Layer 4 of a small transformer language model trained on English Wikipedia (12 layers, counted from 0, width 128).
A neuron's activation on a vector x is GELU(weights . x + bias), where the dot is the dot product.
The model reads these tokens: " pr" "iv" "ile" "g" "es" " on" " the" " European" " T" "our" " for" " the" " following" " season" "." "\n" "\n" "J" "ac" "qu" "el" "in" " had" " to"

The vector x that enters this layer's MLP at each token. A number n stands for n times 0.044.
0 " pr": 1 -47 -24 1 -30 18 -4 6 20 -1 3 53 7 -9 -19 93 -16 -13 17 -69 -19 7 -3 -12 3 16 -6 5 -24 -8 12 11 2 31 -15 -3 -2 21 4 17 22 10 6 -9 -21 4 35 -37 -20 -32 -15 -31 16 4 -7 1 -7 -21 14 -10 52 -9 -15 -9 -19 0 16 -13 -22 -19 19 71 30 -24 -15 21 21 17 -26 -26 16 -6 6 1 -5 -27 -7 -10 11 4 -5 43 36 32 -8 -2 8 9 -18 15 -35 11 -6 -30 -16 22 35 13 -17 -25 -1 -39 7 -12 -2 -8 -28 14 -28 4 -6 -3 50 17 -10 2 -12 21
1 "iv": -8 -12 -12 -11 -22 -6 6 35 6 9 -18 1 34 -28 36 72 -32 -24 16 -44 -6 -3 14 -18 23 2 -7 8 0 -17 19 17 9 54 -26 -4 9 10 -24 14 -5 -18 -12 8 1 -34 19 -8 -45 -48 -8 -9 50 12 -3 4 -42 -18 -8 -19 34 -18 -7 9 -38 11 23 -20 -43 2 -9 66 36 1 -15 25 5 -12 -19 -11 47 11 -1 14 -18 -24 -21 -17 20 8 -4 17 42 12 -13 5 37 23 -12 5 -19 43 7 6 7 18 53 -7 -31 -28 -7 -22 -30 -19 4 -1 -9 9 -20 -9 -15 -11 -11 16 1 31 1 1
2 "ile": -2 -24 -42 -5 -6 16 -10 33 -31 12 0 -22 13 -24 18 80 -30 3 5 -41 -7 4 6 -16 -15 9 0 -3 10 -3 11 -17 -7 32 8 -15 4 9 -1 -22 7 9 11 -8 -2 -19 -15 -34 -32 -46 -6 3 43 28 -8 -13 -24 -8 11 -31 32 -37 10 -19 -37 32 3 -16 -21 -11 0 93 -10 17 -16 20 7 10 6 -16 27 11 20 46 -4 -37 -8 -19 -4 17 -3 25 44 -10 11 16 29 -30 -4 23 6 17 6 5 -3 24 40 -10 0 -6 15 -8 -24 -27 -23 -18 -25 14 -24 -25 -25 4 5 47 6 5 36 -11
3 "g": -10 -43 -33 -6 -16 35 13 25 -11 31 -26 -18 19 -19 23 76 -27 -3 7 -50 22 -8 12 -24 -6 4 14 -4 23 -17 11 6 -10 34 -35 12 15 -29 -10 -14 1 27 18 22 10 -9 7 -23 -38 -48 -16 33 11 -8 2 -24 -9 -34 6 -25 16 -39 5 4 -5 32 1 0 -29 -22 -20 65 20 1 -19 31 -12 -10 0 -10 12 21 15 17 -21 -30 -27 -13 -2 -13 -9 39 45 -10 -6 -3 39 6 -23 -2 -5 16 31 12 24 33 48 0 -1 -17 -13 -27 -19 -17 -7 -5 9 15 -32 10 -17 6 15 20 -27 26 22 -19
4 "es": -8 -48 -46 -2 -21 13 10 15 -2 9 -4 -5 18 -11 11 80 -18 9 32 -58 -3 -3 -4 -14 -14 4 2 -24 39 -18 -4 -9 6 23 23 -11 36 -6 -1 14 2 34 19 -18 7 -5 1 -19 -40 -51 -4 5 39 -12 5 -19 -37 -5 22 -15 26 -62 15 -21 -22 16 -2 4 -24 -7 -20 73 5 -6 -22 46 27 -28 11 1 5 14 19 49 -17 -20 -17 -6 3 -25 -19 28 36 -7 5 -18 25 8 -11 9 -10 12 -20 18 13 31 38 -4 -11 0 5 -8 -16 -16 -21 6 -12 20 -9 -20 -9 4 6 14 -11 24 14 -24
5 " on": 10 -27 -37 -2 8 8 -20 41 23 15 17 -9 14 -27 -15 85 -9 -11 15 -27 -12 7 20 -42 10 32 -14 -6 24 -9 -10 9 -19 25 -4 -24 -6 -23 10 2 10 12 -8 -60 16 6 -6 -43 -40 -36 -13 7 30 -19 24 4 -8 16 32 -26 49 -57 5 -22 -17 9 -8 29 -18 -31 -15 64 10 4 -5 45 16 -2 -6 -6 -6 15 11 5 -23 -16 -9 2 -47 6 -8 32 46 -14 -25 -6 2 -11 -13 -1 12 15 -19 10 -10 4 19 -18 21 -8 5 -26 6 3 16 -7 -4 26 -23 -5 -2 -3 11 63 0 29 -9 -28
6 " the": -35 -22 -35 2 17 0 4 38 -1 9 3 -21 -1 -41 -11 85 -45 -23 30 -8 11 -6 4 -12 15 23 -10 -5 6 4 -5 15 -16 48 -6 -44 -25 -3 -1 -16 6 -23 -20 -15 15 4 4 -29 -35 -55 -10 8 37 8 4 -1 5 -1 17 -30 67 -24 -13 5 -30 23 23 -14 -33 1 -10 69 0 -17 -15 32 36 15 -17 3 10 20 -8 2 29 -34 -3 -7 -42 3 8 26 24 12 -39 -13 1 8 8 17 0 13 -10 10 -5 23 6 -5 12 -30 9 -38 5 -6 -13 13 19 11 8 -5 -6 -3 28 46 -1 8 -43 -12
7 " European": -15 -17 -45 -6 23 -30 1 34 -34 5 -6 -4 -12 -25 14 64 -37 -11 1 -31 24 4 -11 -1 1 19 3 29 13 2 10 11 -14 34 -20 -48 -14 -5 -15 -20 28 -14 6 11 -13 -17 7 -23 -44 -31 -20 -10 34 22 16 -19 1 -26 4 -39 42 -42 11 28 -17 3 19 -4 -19 6 -17 65 -37 0 9 18 36 -19 -3 28 23 26 22 26 -3 -47 -13 5 -34 22 -22 37 27 13 -14 14 31 -10 -10 20 -1 -13 27 27 -18 19 9 -12 -13 -29 7 -50 4 -11 -12 -4 -27 15 4 -9 9 27 17 53 14 1 -20 6
8 " T": -16 -27 -45 0 5 1 19 36 11 17 0 -15 -2 -20 6 86 -24 -27 28 -32 12 -2 7 -34 26 -9 20 30 -9 23 -4 14 15 23 -36 -36 -17 13 -16 20 5 19 -5 -17 -19 -18 -29 -32 -26 -47 -22 -3 28 2 14 -10 -6 -44 16 -35 42 -4 -12 0 5 30 3 14 -33 -11 -14 52 -6 -10 -1 17 55 -9 -6 10 26 11 -18 3 17 -31 15 1 -1 9 -37 26 23 11 -43 23 27 -10 1 13 -1 15 35 15 4 4 12 5 -19 -49 15 -18 7 -20 -22 -18 15 -1 -23 -2 1 12 20 41 -57 21 -12 0
9 "our": -17 -27 -48 -9 3 0 0 74 2 12 0 -20 10 -18 28 79 -26 -27 14 -44 -24 1 -2 -28 6 2 -4 -1 1 -13 -1 -1 40 78 -23 -19 -12 0 -3 -15 -23 -5 3 11 -28 -1 6 -13 -22 -67 -36 8 34 40 -17 -28 -6 -30 2 -28 19 -13 -5 20 1 29 -6 1 -30 -9 -30 54 -11 29 -21 24 36 -10 14 9 0 12 -8 26 -14 -34 29 -5 4 -1 -37 15 23 14 -12 32 19 0 5 33 13 5 36 -3 -6 12 22 -13 -1 -35 7 -20 1 -2 -17 -16 5 3 -6 -9 15 31 6 32 -3 5 3 -28
10 " for": 8 -25 -41 -1 -9 -9 -5 26 15 0 21 -16 15 -24 -3 90 -38 -24 -3 -23 -9 9 11 -19 23 7 -39 3 23 5 -7 2 -10 24 -18 -14 -16 -24 -7 -28 21 7 -8 -12 2 -20 -19 -42 -26 -32 -4 12 9 -5 0 -6 8 -10 7 -23 46 -44 24 -11 0 27 -17 12 -45 -18 -32 65 -1 2 -9 39 27 11 -14 20 6 10 6 19 -11 -24 2 -2 -53 1 -9 36 33 -12 -47 29 2 -5 -2 40 -30 1 11 14 -6 19 23 16 16 -1 14 -19 29 13 15 -36 -4 30 -27 -26 23 13 25 53 -8 2 12 -20
11 " the": -32 -20 -37 0 16 -7 11 35 1 11 11 -19 2 -45 -2 80 -59 -27 30 -11 6 -10 3 -5 12 11 -10 -2 7 10 -3 21 -9 42 -9 -34 -33 -3 2 -13 2 -28 -26 0 7 3 0 -35 -38 -54 -9 13 40 7 -11 -15 6 -3 5 -35 66 -19 -10 7 -18 32 14 -13 -40 -2 1 70 -2 -9 -13 27 35 10 -13 15 12 15 -7 16 29 -36 6 -14 -45 7 3 23 29 10 -37 -5 -5 15 9 10 -16 12 -2 15 -6 28 5 -1 8 -30 14 -39 5 -13 -14 4 18 15 2 -9 13 -1 29 44 6 7 -32 -12
12 " following": 15 -34 -45 -11 16 -4 18 27 1 7 -14 -17 -9 -49 23 77 -39 -11 -7 -18 -30 15 -8 -3 23 14 -27 -5 2 -3 18 20 -19 40 -3 -5 -30 -17 -15 -20 4 -16 -23 -26 13 -6 -19 -46 -36 -31 -22 21 8 -16 10 -9 -5 -4 14 -15 45 -56 3 1 -29 11 7 7 -28 -13 -7 81 -9 10 -18 16 30 -1 9 9 22 11 19 -2 -17 -25 8 1 -19 1 -19 35 33 5 -42 -2 -20 6 -1 24 -29 14 25 17 9 20 34 -4 22 -3 16 -10 28 16 -7 -25 -6 44 -16 -23 5 1 17 41 30 25 -3 -19
13 " season": 12 -40 -25 -20 15 10 11 26 -25 5 -9 19 -17 -26 2 75 -20 -3 19 -30 -9 21 1 5 16 25 -8 10 36 -13 19 42 7 23 -29 3 -36 -17 8 -5 -2 2 4 -65 -20 3 -26 -43 -41 -42 -31 -8 31 -21 15 -18 5 -6 4 -3 60 -18 -20 3 -44 33 0 -42 -13 31 -5 48 4 11 -12 8 6 -37 16 8 -2 5 54 29 -22 -20 9 3 -12 5 -1 29 33 -42 -4 -9 -2 16 11 1 9 -14 42 24 2 20 33 -10 14 -2 -5 -38 14 -5 -14 3 -34 16 4 -21 9 -21 2 -11 21 9 9 -5
14 ".": 29 -27 -31 -31 17 24 25 -12 -5 -18 -22 9 9 -9 -3 71 -34 -1 34 -23 8 17 11 28 -17 4 -20 -7 11 14 3 22 4 29 -16 2 12 7 5 -11 14 -4 -30 -30 -13 2 12 -25 -27 -46 -30 22 10 -18 -12 35 -11 6 22 -18 59 -18 -17 -6 -17 39 38 -35 -17 0 -19 71 -14 -31 -47 47 -16 -21 1 -9 -6 -11 8 11 1 -20 -38 23 10 -22 -31 26 44 -1 5 -25 -14 4 -1 -1 -7 10 8 16 -4 19 28 3 15 14 -27 -11 12 -32 12 -15 3 17 -36 -18 14 -3 34 17 19 15 2 -31
15 "\n": 12 -39 -28 -28 36 6 9 3 -2 -16 -12 -9 19 7 6 81 -43 -18 23 -24 -6 3 6 7 -10 52 -7 12 22 11 -21 29 20 14 -15 -2 -10 23 -6 44 1 -5 -11 -26 -3 -16 5 -26 -25 -65 -27 -9 14 -22 4 49 -7 1 23 -31 41 -10 -6 -19 -21 21 9 -43 -24 4 -17 67 -9 -28 -40 15 -8 -17 -4 -7 2 -6 -18 4 2 -27 -17 32 25 15 -15 26 47 -7 6 -12 8 -7 18 10 -1 -3 0 -5 24 9 18 -1 9 14 -19 -22 -11 24 7 -12 -15 20 -45 -20 -12 -25 38 29 23 27 -2 -15
16 "\n": 5 -38 -28 -27 27 4 4 20 -1 -21 -13 -15 19 6 11 81 -41 -20 21 -16 -2 0 4 1 -7 51 -9 14 24 11 -19 27 21 19 -8 -5 -6 32 -2 40 1 -5 -13 -25 -2 -11 4 -23 -27 -68 -23 -11 11 -22 6 50 -8 -5 20 -34 36 -8 -11 -15 -25 21 5 -40 -26 7 -20 65 -11 -28 -36 9 -10 -6 -7 -4 4 -6 -25 -3 5 -31 -19 31 23 19 -14 33 50 -8 5 -2 5 -2 19 19 2 -5 -4 -5 27 13 17 -2 5 17 -19 -20 -10 32 5 -15 -22 19 -43 -20 -8 -31 36 20 17 30 -3 -12
17 "J": -5 -1 -11 -8 -14 15 1 6 11 -22 -17 -20 -6 -13 7 82 0 -22 42 -18 27 9 27 2 -7 13 22 8 11 6 32 30 19 25 -3 -19 -3 37 8 2 3 -15 8 -17 -18 -33 -7 -16 -23 -69 -4 21 4 -21 5 42 -13 2 3 -2 24 -24 -6 0 -22 31 -3 -1 -35 8 -23 45 -13 -20 -61 24 16 10 -1 7 -7 -28 4 -21 17 -27 -40 7 2 -3 14 63 48 -14 -2 24 -1 -6 1 1 40 -3 19 -5 2 21 14 18 -7 -22 -28 -28 -26 5 22 -9 -41 10 -20 -11 -19 -51 24 -6 -23 27 5 2
18 "ac": 7 -1 -19 -15 -11 -16 10 36 8 -1 -36 -34 -11 -2 41 70 -24 -7 16 -35 29 -7 -10 -35 -5 26 0 15 -9 -5 2 16 27 54 -4 -38 -4 37 -2 -12 31 -13 -8 -23 -10 -10 5 -22 -34 -82 7 16 27 -7 -3 47 -2 -39 3 -16 16 -22 -6 17 -12 9 17 -14 -33 24 -31 64 -15 -5 -30 23 0 -34 -3 9 -18 10 17 -16 3 -37 -22 17 1 -6 1 49 36 -5 32 -8 13 35 4 24 10 15 -3 5 4 16 29 -13 -18 -1 -23 -26 -43 -4 14 4 -13 13 -4 -8 19 -7 -4 23 -12 37 -3 -23
19 "qu": -22 -9 -9 -4 4 -16 41 16 5 -11 -42 -65 37 -7 -2 93 4 -21 16 -34 20 -8 6 -50 16 14 -7 21 2 -4 8 26 20 26 -3 11 -5 32 -4 -10 29 -4 -7 -25 -12 -25 -10 -33 -18 -68 1 19 16 -1 0 16 -6 -41 12 -21 14 8 -6 4 -12 5 13 -11 -32 14 -65 60 -8 -18 -32 40 -15 -9 -22 7 15 11 0 7 -12 -19 -24 -7 11 13 -16 49 17 -27 5 -3 15 18 4 29 -1 23 10 8 -13 13 43 10 3 0 -22 -22 -12 -10 5 -12 1 39 -14 -11 5 -13 -21 5 -10 27 23 3
20 "el": -7 -9 -16 -4 -10 -6 25 19 2 -10 -18 -55 23 17 11 75 -3 -6 16 -43 -2 3 3 -26 -11 6 10 -15 30 9 4 15 41 41 10 -10 11 32 4 -16 -7 20 4 -25 -30 -11 -11 -15 -31 -40 -21 6 42 9 -34 19 -34 -32 -16 -41 20 -19 -1 4 -17 29 10 -20 -18 2 -40 65 -6 15 -39 24 -10 -16 -2 5 -23 3 13 34 0 -15 -42 33 -8 38 5 38 46 -20 7 3 33 -14 1 5 14 3 -11 -11 -2 42 32 -8 1 8 -22 -43 -17 -31 12 -5 -12 28 -23 -15 13 -16 6 28 -25 23 10 1
21 "in": -8 -24 -38 -26 -3 -8 33 24 2 -6 -24 -42 26 -2 23 81 -15 5 -3 -52 13 2 -9 -25 -7 5 25 19 5 15 9 39 28 39 1 -15 16 17 11 -21 -10 14 27 -3 5 -19 24 -11 -29 -65 -20 32 21 9 -42 3 -26 -29 -7 -10 14 -45 27 17 -33 8 25 0 -26 -5 -35 67 -2 13 -29 -1 3 -37 -6 -1 -15 15 -3 14 -1 -15 -16 2 -10 1 -20 29 28 -5 -7 -18 13 12 7 1 22 24 -23 1 3 31 35 5 0 6 -19 -43 -27 -7 -1 -5 11 37 -18 -29 14 2 8 28 -1 29 -14 -15
22 " had": -8 -33 -19 -13 12 9 12 33 8 -24 1 -4 25 3 -10 86 -12 25 16 -14 -6 7 -17 -9 -3 8 -7 30 -7 29 1 13 9 3 29 -10 11 -3 -14 -15 34 16 -13 -33 -14 -5 -11 -34 -17 -31 -3 15 -12 -15 -23 -7 13 -27 45 -36 49 -37 -5 -23 -12 26 15 -6 -15 27 -33 73 13 -15 -56 36 -22 -31 -11 7 10 15 6 29 -10 -26 -32 -6 -44 -1 -33 37 23 -3 -3 -28 30 -3 16 13 -33 13 -10 35 -2 20 24 14 9 18 -8 -31 -3 4 0 -12 -35 26 -13 -21 -9 0 -15 7 21 -5 22 9
23 " to": -12 -39 -24 -23 -19 7 -7 16 -1 -5 17 9 11 -15 8 67 -26 5 32 -24 -11 15 24 0 -19 4 -28 6 22 29 -12 -4 -5 27 4 -23 -7 -6 -9 -18 23 22 -9 -31 4 -8 6 -30 -26 -24 10 17 -7 -20 -20 5 -2 18 33 -41 42 -67 -3 -29 -42 41 -7 14 -16 4 -8 61 25 -6 -22 18 -2 -20 -25 -11 6 17 21 32 -5 -22 -54 17 -56 13 6 31 53 -15 -7 14 10 -20 1 36 10 25 -17 14 10 24 3 -4 27 22 -24 -32 6 -6 18 -21 -29 32 -2 -11 -13 -15 20 44 4 12 -5 -8

Each question shows the input weights of one neuron of the MLP. A number n stands for n times 0.0038.

n511 (bias -0.027): 17 9 -34 6 7 33 1 -37 49 -7 3 -14 -1 21 -35 11 -7 -3 -1 20 -14 7 24 -8 34 21 -35 -7 -30 23 -19 6 -42 -50 17 42 -6 6 40 19 -15 10 -27 1 6 -1 27 -19 7 -5 10 -3 -25 -16 -38 14 -19 11 -10 12 -6 -14 8 -41 31 22 -4 25 -5 26 -19 -3 -25 -13 23 0 -27 10 16 -25 17 -13 -5 -21 11 18 -2 6 -19 -13 4 -6 -1 -17 17 -4 -30 -20 -12 14 -23 25 -28 -21 -17 -14 19 26 7 12 3 19 34 25 9 1 -22 -1 3 -12 26 1 8 -1 3 -28 12 22
On which token does it fire most? 10 " for"

n207 (bias -0.024): -1 20 -24 27 -10 -23 -16 -13 24 22 -12 -19 -36 2 -14 4 20 24 7 3 17 9 -20 5 15 -6 11 -8 -7 -35 23 1 10 17 37 -10 8 24 5 -13 -15 20 3 10 -1 -13 -8 -21 38 -24 13 -2 -19 -14 -8 -8 -1 -26 -13 -7 -17 -9 15 0 26 -15 -29 13 -7 49 -3 -17 -13 28 18 -24 31 -12 -32 10 -20 14 4 31 -7 13 9 -19 -13 24 -6 -16 -22 -3 -46 9 4 4 2 -22 24 -12 11 -2 -29 -38 -3 -15 2 -27 0 -3 5 -14 14 -18 18 4 4 15 26 17 5 24 -6 -18 13 1
On which token does it fire most? 9 "our"

n495 (bias -0.012): 31 -13 1 4 -13 -2 7 -30 -13 -11 -5 -1 -33 10 19 -5 -9 37 -13 9 -32 4 7 24 3 -15 -19 0 -21 -31 18 -21 9 6 24 -4 2 -13 9 3 37 -30 20 -3 -7 -19 0 -3 -9 4 -8 -10 -13 5 -46 -10 -26 18 -7 3 -7 22 -17 -25 7 -3 -2 -6 -7 39 -4 14 -15 -18 -16 22 -3 9 15 -28 19 19 7 -1 0 12 -5 5 33 -22 71 6 -10 36 6 19 -16 -43 -29 10 31 15 16 -7 -22 4 -13 3 -27 20 -9 13 17 2 3 -10 -27 5 4 14 -17 18 -18 17 -8 -47 -2 18
On which token does it fire most? 2 "ile"

n276 (bias -0.030): 13 -21 -1 3 15 -28 -32 -22 -1 -36 7 20 -27 -2 -3 6 7 36 36 13 8 1 -13 29 12 -12 -19 -11 -5 11 -11 5 -1 -21 37 -15 -4 6 16 2 23 18 -2 -10 6 -32 8 -27 8 11 -25 -16 -3 -13 6 14 15 11 6 -15 -4 6 18 -52 26 12 -53 29 1 22 12 -11 1 11 -7 10 13 12 -3 -29 -20 -8 -12 18 -7 18 -3 29 -3 -9 -17 -24 -17 -20 12 -18 -10 26 1 -21 -9 -6 -23 20 -37 -3 -10 -33 8 -18 -3 24 5 11 -22 27 -2 0 2 8 24 6 -24 4 33 -25 -33 9
On which token does it fire most, and how strongly? 22 " had", at about 0.16

n453 (bias -0.029): -8 2 3 2 -14 -16 -4 7 0 -10 1 1 14 2 9 10 -11 9 13 -4 7 1 -3 22 24 6 -3 -5 4 -25 4 8 -12 -2 1 10 1 4 13 -11 0 23 8 28 -2 8 16 17 -10 -3 15 -7 -12 -1 24 -10 -1 22 -5 -16 -18 1 -20 -6 -11 -12 -8 -12 -13 21 -15 1 5 12 -23 -1 -17 -4 -12 -16 -6 -7 -5 -3 -8 8 -15 -11 7 15 -7 -5 9 8 19 15 -19 -11 4 11 -30 -20 2 -1 3 -19 18 -29 -11 -7 -25 -8 6 6 5 14 -1 11 10 0 16 0 -35 -9 -1 -10 -7 3
On which token does it fire most? 1 "iv"

n450 (bias -0.020): 12 -15 10 -17 -23 -9 5 -17 -1 -4 -9 -19 -44 8 1 11 -5 27 -13 -5 -5 -7 -22 -7 -4 -22 13 -12 35 -19 18 -1 -10 -1 15 23 -3 10 13 9 8 12 0 33 -3 0 -2 7 -17 7 -26 21 7 -8 -11 -38 -9 -19 -29 25 -3 -11 13 -5 28 -3 -6 39 -7 -26 -4 0 9 -1 5 -14 18 16 2 -19 11 -8 7 -9 -4 6 15 5 -15 -9 -4 -4 3 -20 12 30 -6 19 18 -39 -34 19 -6 -1 -7 -24 2 7 -1 11 -12 13 25 -13 -15 -7 1 15 17 23 6 9 -9 -4 -8 16 1 1
On which token does it fire most? 3 "g"

n68 (bias -0.019): -17 -4 11 10 16 13 24 3 -8 -9 -4 24 -3 -26 -30 -7 17 -10 -6 -12 -8 7 -11 -2 -5 -49 -14 12 9 -8 3 -3 -24 0 3 -17 -12 -20 -1 -8 8 -1 1 6 11 -7 6 -14 19 23 -26 5 -12 -4 23 -6 8 21 -12 7 6 -2 5 8 3 8 -4 19 -4 13 13 -10 3 -12 -5 -8 -6 10 -4 -10 3 1 -1 -3 4 -3 -5 8 7 17 -14 -11 8 -11 -30 -34 -36 44 -5 -2 6 0 2 -9 -5 6 0 -42 0 -17 38 10 4 12 -24 -3 2 9 1 2 16 1 -10 5 23 -15 -16 6
On which token does it fire most? 12 " following"

n440 (bias -0.019): 33 -15 0 7 -16 -9 -7 -3 10 8 -6 9 -18 -5 -1 -12 -13 1 -21 15 5 -11 -25 8 8 33 3 14 -13 -29 9 13 -20 -25 -12 -27 -4 -30 10 -2 31 14 -21 -3 25 23 16 -21 -5 0 21 -12 -29 8 14 14 16 42 4 -8 -12 12 5 16 -9 -16 -25 2 -34 -11 -1 4 -4 -4 4 15 -12 -6 -5 -37 4 -13 11 -22 17 -3 -14 -9 -28 8 29 15 -11 31 -25 -11 -11 9 -6 25 -11 -32 -24 0 7 7 -21 -8 9 4 16 -8 21 13 10 -4 -7 -2 8 37 4 9 -5 15 -8 -9 6 1
Its three highest activations, in order, are on tokens 5 " on", 10 " for", 6 " the"

n275 (bias -0.019): 6 -25 16 -3 -13 36 -11 -35 -1 -1 23 18 13 7 5 -8 -10 6 -42 32 15 43 5 21 14 14 -27 4 -47 17 0 3 -3 -10 -15 20 -4 -38 2 8 -1 13 33 -3 6 -16 2 -17 -1 42 -20 -1 -29 -19 -15 6 26 57 2 -1 4 19 1 -44 19 22 -38 -39 -8 -8 20 -2 2 4 -5 1 20 10 -13 -13 -11 27 -49 -11 -19 -12 2 17 -2 -3 24 11 -5 -29 -29 -9 6 -8 -4 -10 -8 27 -10 38 -21 2 -15 0 -35 38 4 -9 29 -32 -11 -13 -22 10 15 10 6 30 -27 12 2 -17 -18 6
On which two tokens does it fire most, strongest first? 23 " to", 10 " for"

n24 (bias -0.024): 4 4 -8 -5 8 -6 -3 -22 21 2 -4 25 -3 7 -16 18 -4 25 -6 15 17 -16 -24 14 10 8 -9 -5 1 7 -12 10 -31 -11 15 12 3 -12 10 7 3 10 -22 18 3 -16 18 -16 10 -6 18 -7 -17 -8 2 5 1 -22 12 -11 -14 -17 17 -23 36 4 -25 -2 -23 19 18 17 1 5 -8 -14 -9 4 -9 -12 -6 16 -6 17 -8 -9 -11 -8 4 3 -16 3 6 1 -2 -13 -6 -7 -5 -19 -6 12 -23 5 -18 -25 12 -13 -1 7 12 17 -9 0 2 3 7 -8 18 9 5 2 -20 5 5 -7 -5 14
On which token does it fire most? 22 " had"

n38 (bias -0.020): 34 22 2 33 16 -13 -14 -18 -18 -10 -21 9 -5 -10 -31 3 14 21 -6 5 -26 6 -7 16 -22 5 1 0 26 -3 5 3 5 15 41 -21 -10 -3 5 -14 7 21 7 -5 11 13 8 -11 5 -2 -18 -24 -4 -15 7 -5 -1 5 4 -8 -37 3 0 -12 7 -1 -12 -13 -5 -13 0 9 -15 19 5 4 0 21 -16 -12 -5 9 47 -9 -23 -8 -4 5 9 -5 44 -12 9 -32 22 -1 -20 4 -9 -12 24 7 -11 -31 -5 -3 -6 -24 22 -16 7 7 18 12 17 11 -14 2 -16 23 14 5 17 -1 -7 -9 -2 1
On which token does it fire most? 5 " on"

n439 (bias -0.027): 3 15 -7 3 1 28 -15 -17 12 -1 0 3 -17 19 -17 -6 6 -27 -11 10 24 -17 -6 16 -1 10 20 28 4 24 -29 -11 -3 -7 13 8 -19 -2 -6 0 6 -9 -9 15 12 10 7 -2 16 -1 42 -3 -40 3 -5 18 -2 7 -7 -5 0 24 7 -20 28 26 10 11 0 11 -12 -20 -24 -7 4 6 -9 -1 -5 8 -5 -19 -6 -11 13 12 -39 15 16 -21 -17 -9 16 5 -1 8 -20 -14 3 -2 21 4 -10 -8 21 -8 -5 3 5 -9 -6 23 8 -5 10 -28 -14 -17 6 -1 -5 4 -15 -3 -17 22 1 12
On which token does it fire most? 17 "J"

n340 (bias -0.022): 31 -5 -17 2 3 26 16 -6 18 -29 3 -26 -11 15 7 1 25 3 -6 -2 5 5 -13 20 9 8 -23 28 15 7 -9 -9 -12 -30 -20 12 -13 -6 -2 5 4 27 -7 5 0 49 8 0 -20 2 -44 2 -1 -15 15 -1 28 -3 -8 -9 -11 30 -22 0 -1 -4 19 -1 2 -3 3 -14 23 -20 7 4 25 2 -14 7 5 -8 -7 -13 5 16 19 18 -11 -1 -6 -15 30 12 -15 -17 -32 5 5 10 5 -2 18 0 -18 -10 -7 -17 -3 -34 -10 34 -3 6 5 -2 0 11 19 -8 -8 15 23 -23 -29 7 -11 1
On which token does it fire most, and how strongly? 8 " T", at about 0.33

n438 (bias -0.004): -24 5 5 5 2 -17 2 -23 -21 -15 29 28 14 -12 -14 7 7 -10 10 13 -6 13 -18 28 14 -29 -20 27 -1 -11 -14 14 15 -4 12 -4 22 1 8 21 -2 -6 12 1 11 -7 3 -3 17 -6 22 -5 -34 -13 -8 6 12 19 -2 -3 2 30 -16 -2 -2 32 -9 -15 -6 -21 24 -4 0 -19 -4 -2 -24 12 4 0 7 -6 5 -6 -6 -5 -6 20 -5 -15 -18 -1 4 -32 28 10 -6 -1 6 -14 -26 -11 7 -15 22 -2 15 25 -9 -13 0 15 9 7 4 -9 -4 -9 -12 -16 7 -22 -13 -27 3 -5 15 2
On which token does it fire most? 16 "\n"

n213 (bias -0.011): 38 13 1 10 8 21 -10 -10 -13 -18 -9 3 -2 13 -21 -7 -12 4 -15 -1 -20 4 4 1 -12 -7 0 18 14 0 -33 3 -11 -16 12 -4 -20 -12 7 -9 23 -16 -20 -16 16 4 24 0 -7 -8 -8 -4 5 -2 -18 6 1 2 3 -9 1 11 3 -21 12 23 -13 22 -14 7 14 -14 -9 4 -31 26 12 25 -15 -36 -2 -3 -48 -8 9 11 -7 -15 -14 -26 32 -7 23 3 3 -6 -19 -30 0 10 -23 0 -23 4 -21 19 -3 0 18 8 14 9 25 13 13 51 13 -15 9 2 20 -3 -14 -33 15 -18 -10 5
On which token does it fire most, and how strongly? 14 ".", at about 0.17

n221 (bias -0.022): -26 -38 2 -8 -12 1 5 4 0 -17 0 11 41 14 22 -8 9 11 9 5 14 28 2 -5 17 9 18 13 -32 -4 -9 -44 1 -1 1 0 2 -14 -3 -4 -5 -17 -6 9 16 9 15 -13 -18 12 -7 8 -11 13 -12 5 12 14 4 1 -7 20 -22 -25 1 7 0 34 7 12 11 -10 15 -10 -13 13 19 -17 4 -9 -9 17 -29 12 4 -14 -14 3 -1 10 9 3 -6 38 -20 5 31 -35 1 5 0 2 -2 3 -26 16 -14 3 1 4 -3 -2 -35 7 -11 0 -26 -1 15 12 9 8 -15 10 -7 -26 -9 0
On which token does it fire most? 22 " had"

n155 (bias -0.023): -12 -38 -24 -5 13 19 -2 -36 -14 -12 24 2 -14 12 5 9 -2 8 -14 10 14 19 -27 13 -41 -2 8 -11 -32 29 25 -8 -45 -41 -12 -14 -9 16 -13 4 -30 7 3 5 -7 -5 -6 -5 10 12 9 4 -4 -10 -29 -16 -4 31 2 8 -5 -9 15 5 7 -14 -6 -4 -6 -29 32 9 11 13 15 -16 25 27 5 -7 -10 -2 -28 22 6 -2 17 21 8 11 20 5 -23 24 -10 11 -8 -24 6 -11 -2 -21 -11 -14 -37 -21 31 5 -12 0 25 11 -10 -14 -29 -28 -19 7 8 5 -23 11 -35 13 -17 9 1 2
On which token does it fire most, and how strongly? 2 "ile", at about 0.34

n29 (bias -0.016): -5 9 18 2 -21 -41 2 2 9 2 -32 7 -33 -8 14 12 14 -7 6 -1 28 -18 -25 5 24 -1 0 2 -33 -6 12 5 21 16 9 -7 37 13 35 -8 10 -2 23 12 -2 32 10 -15 36 -8 10 27 -14 -20 -15 8 12 -25 -4 8 -20 -10 -8 -20 -2 3 -3 8 8 17 -9 17 11 -9 -17 -9 -11 15 -20 15 -15 17 19 20 0 -6 12 -13 9 17 -13 11 10 -1 -1 -10 2 1 -8 -12 24 16 -21 -37 14 -23 -13 -12 -28 -2 -4 2 -4 -1 1 -15 8 15 -13 16 7 1 -7 38 -8 -1 3 5
On which token does it fire most, and how strongly? 18 "ac", at about 1.7

n177 (bias -0.023): -7 -8 12 -4 12 14 7 -5 -7 12 -2 28 -27 19 -6 1 -16 22 2 -3 2 10 -1 0 -7 33 5 -39 17 -12 -2 -10 -28 20 3 -15 -11 14 14 -42 -25 -2 -2 10 6 19 11 0 5 15 -3 -20 37 -9 29 22 -12 8 -19 0 2 -18 -2 4 -35 -6 -3 -12 7 7 5 9 -9 7 -4 -6 -7 39 -33 -28 -29 12 -5 -43 10 0 -32 27 6 -1 32 -6 9 4 -30 -17 -14 0 3 15 15 4 -14 -16 7 -4 7 11 -27 -7 20 20 8 7 25 30 -5 -5 1 6 5 1 12 2 21 -28 -16 14
On which token does it fire most? 6 " the"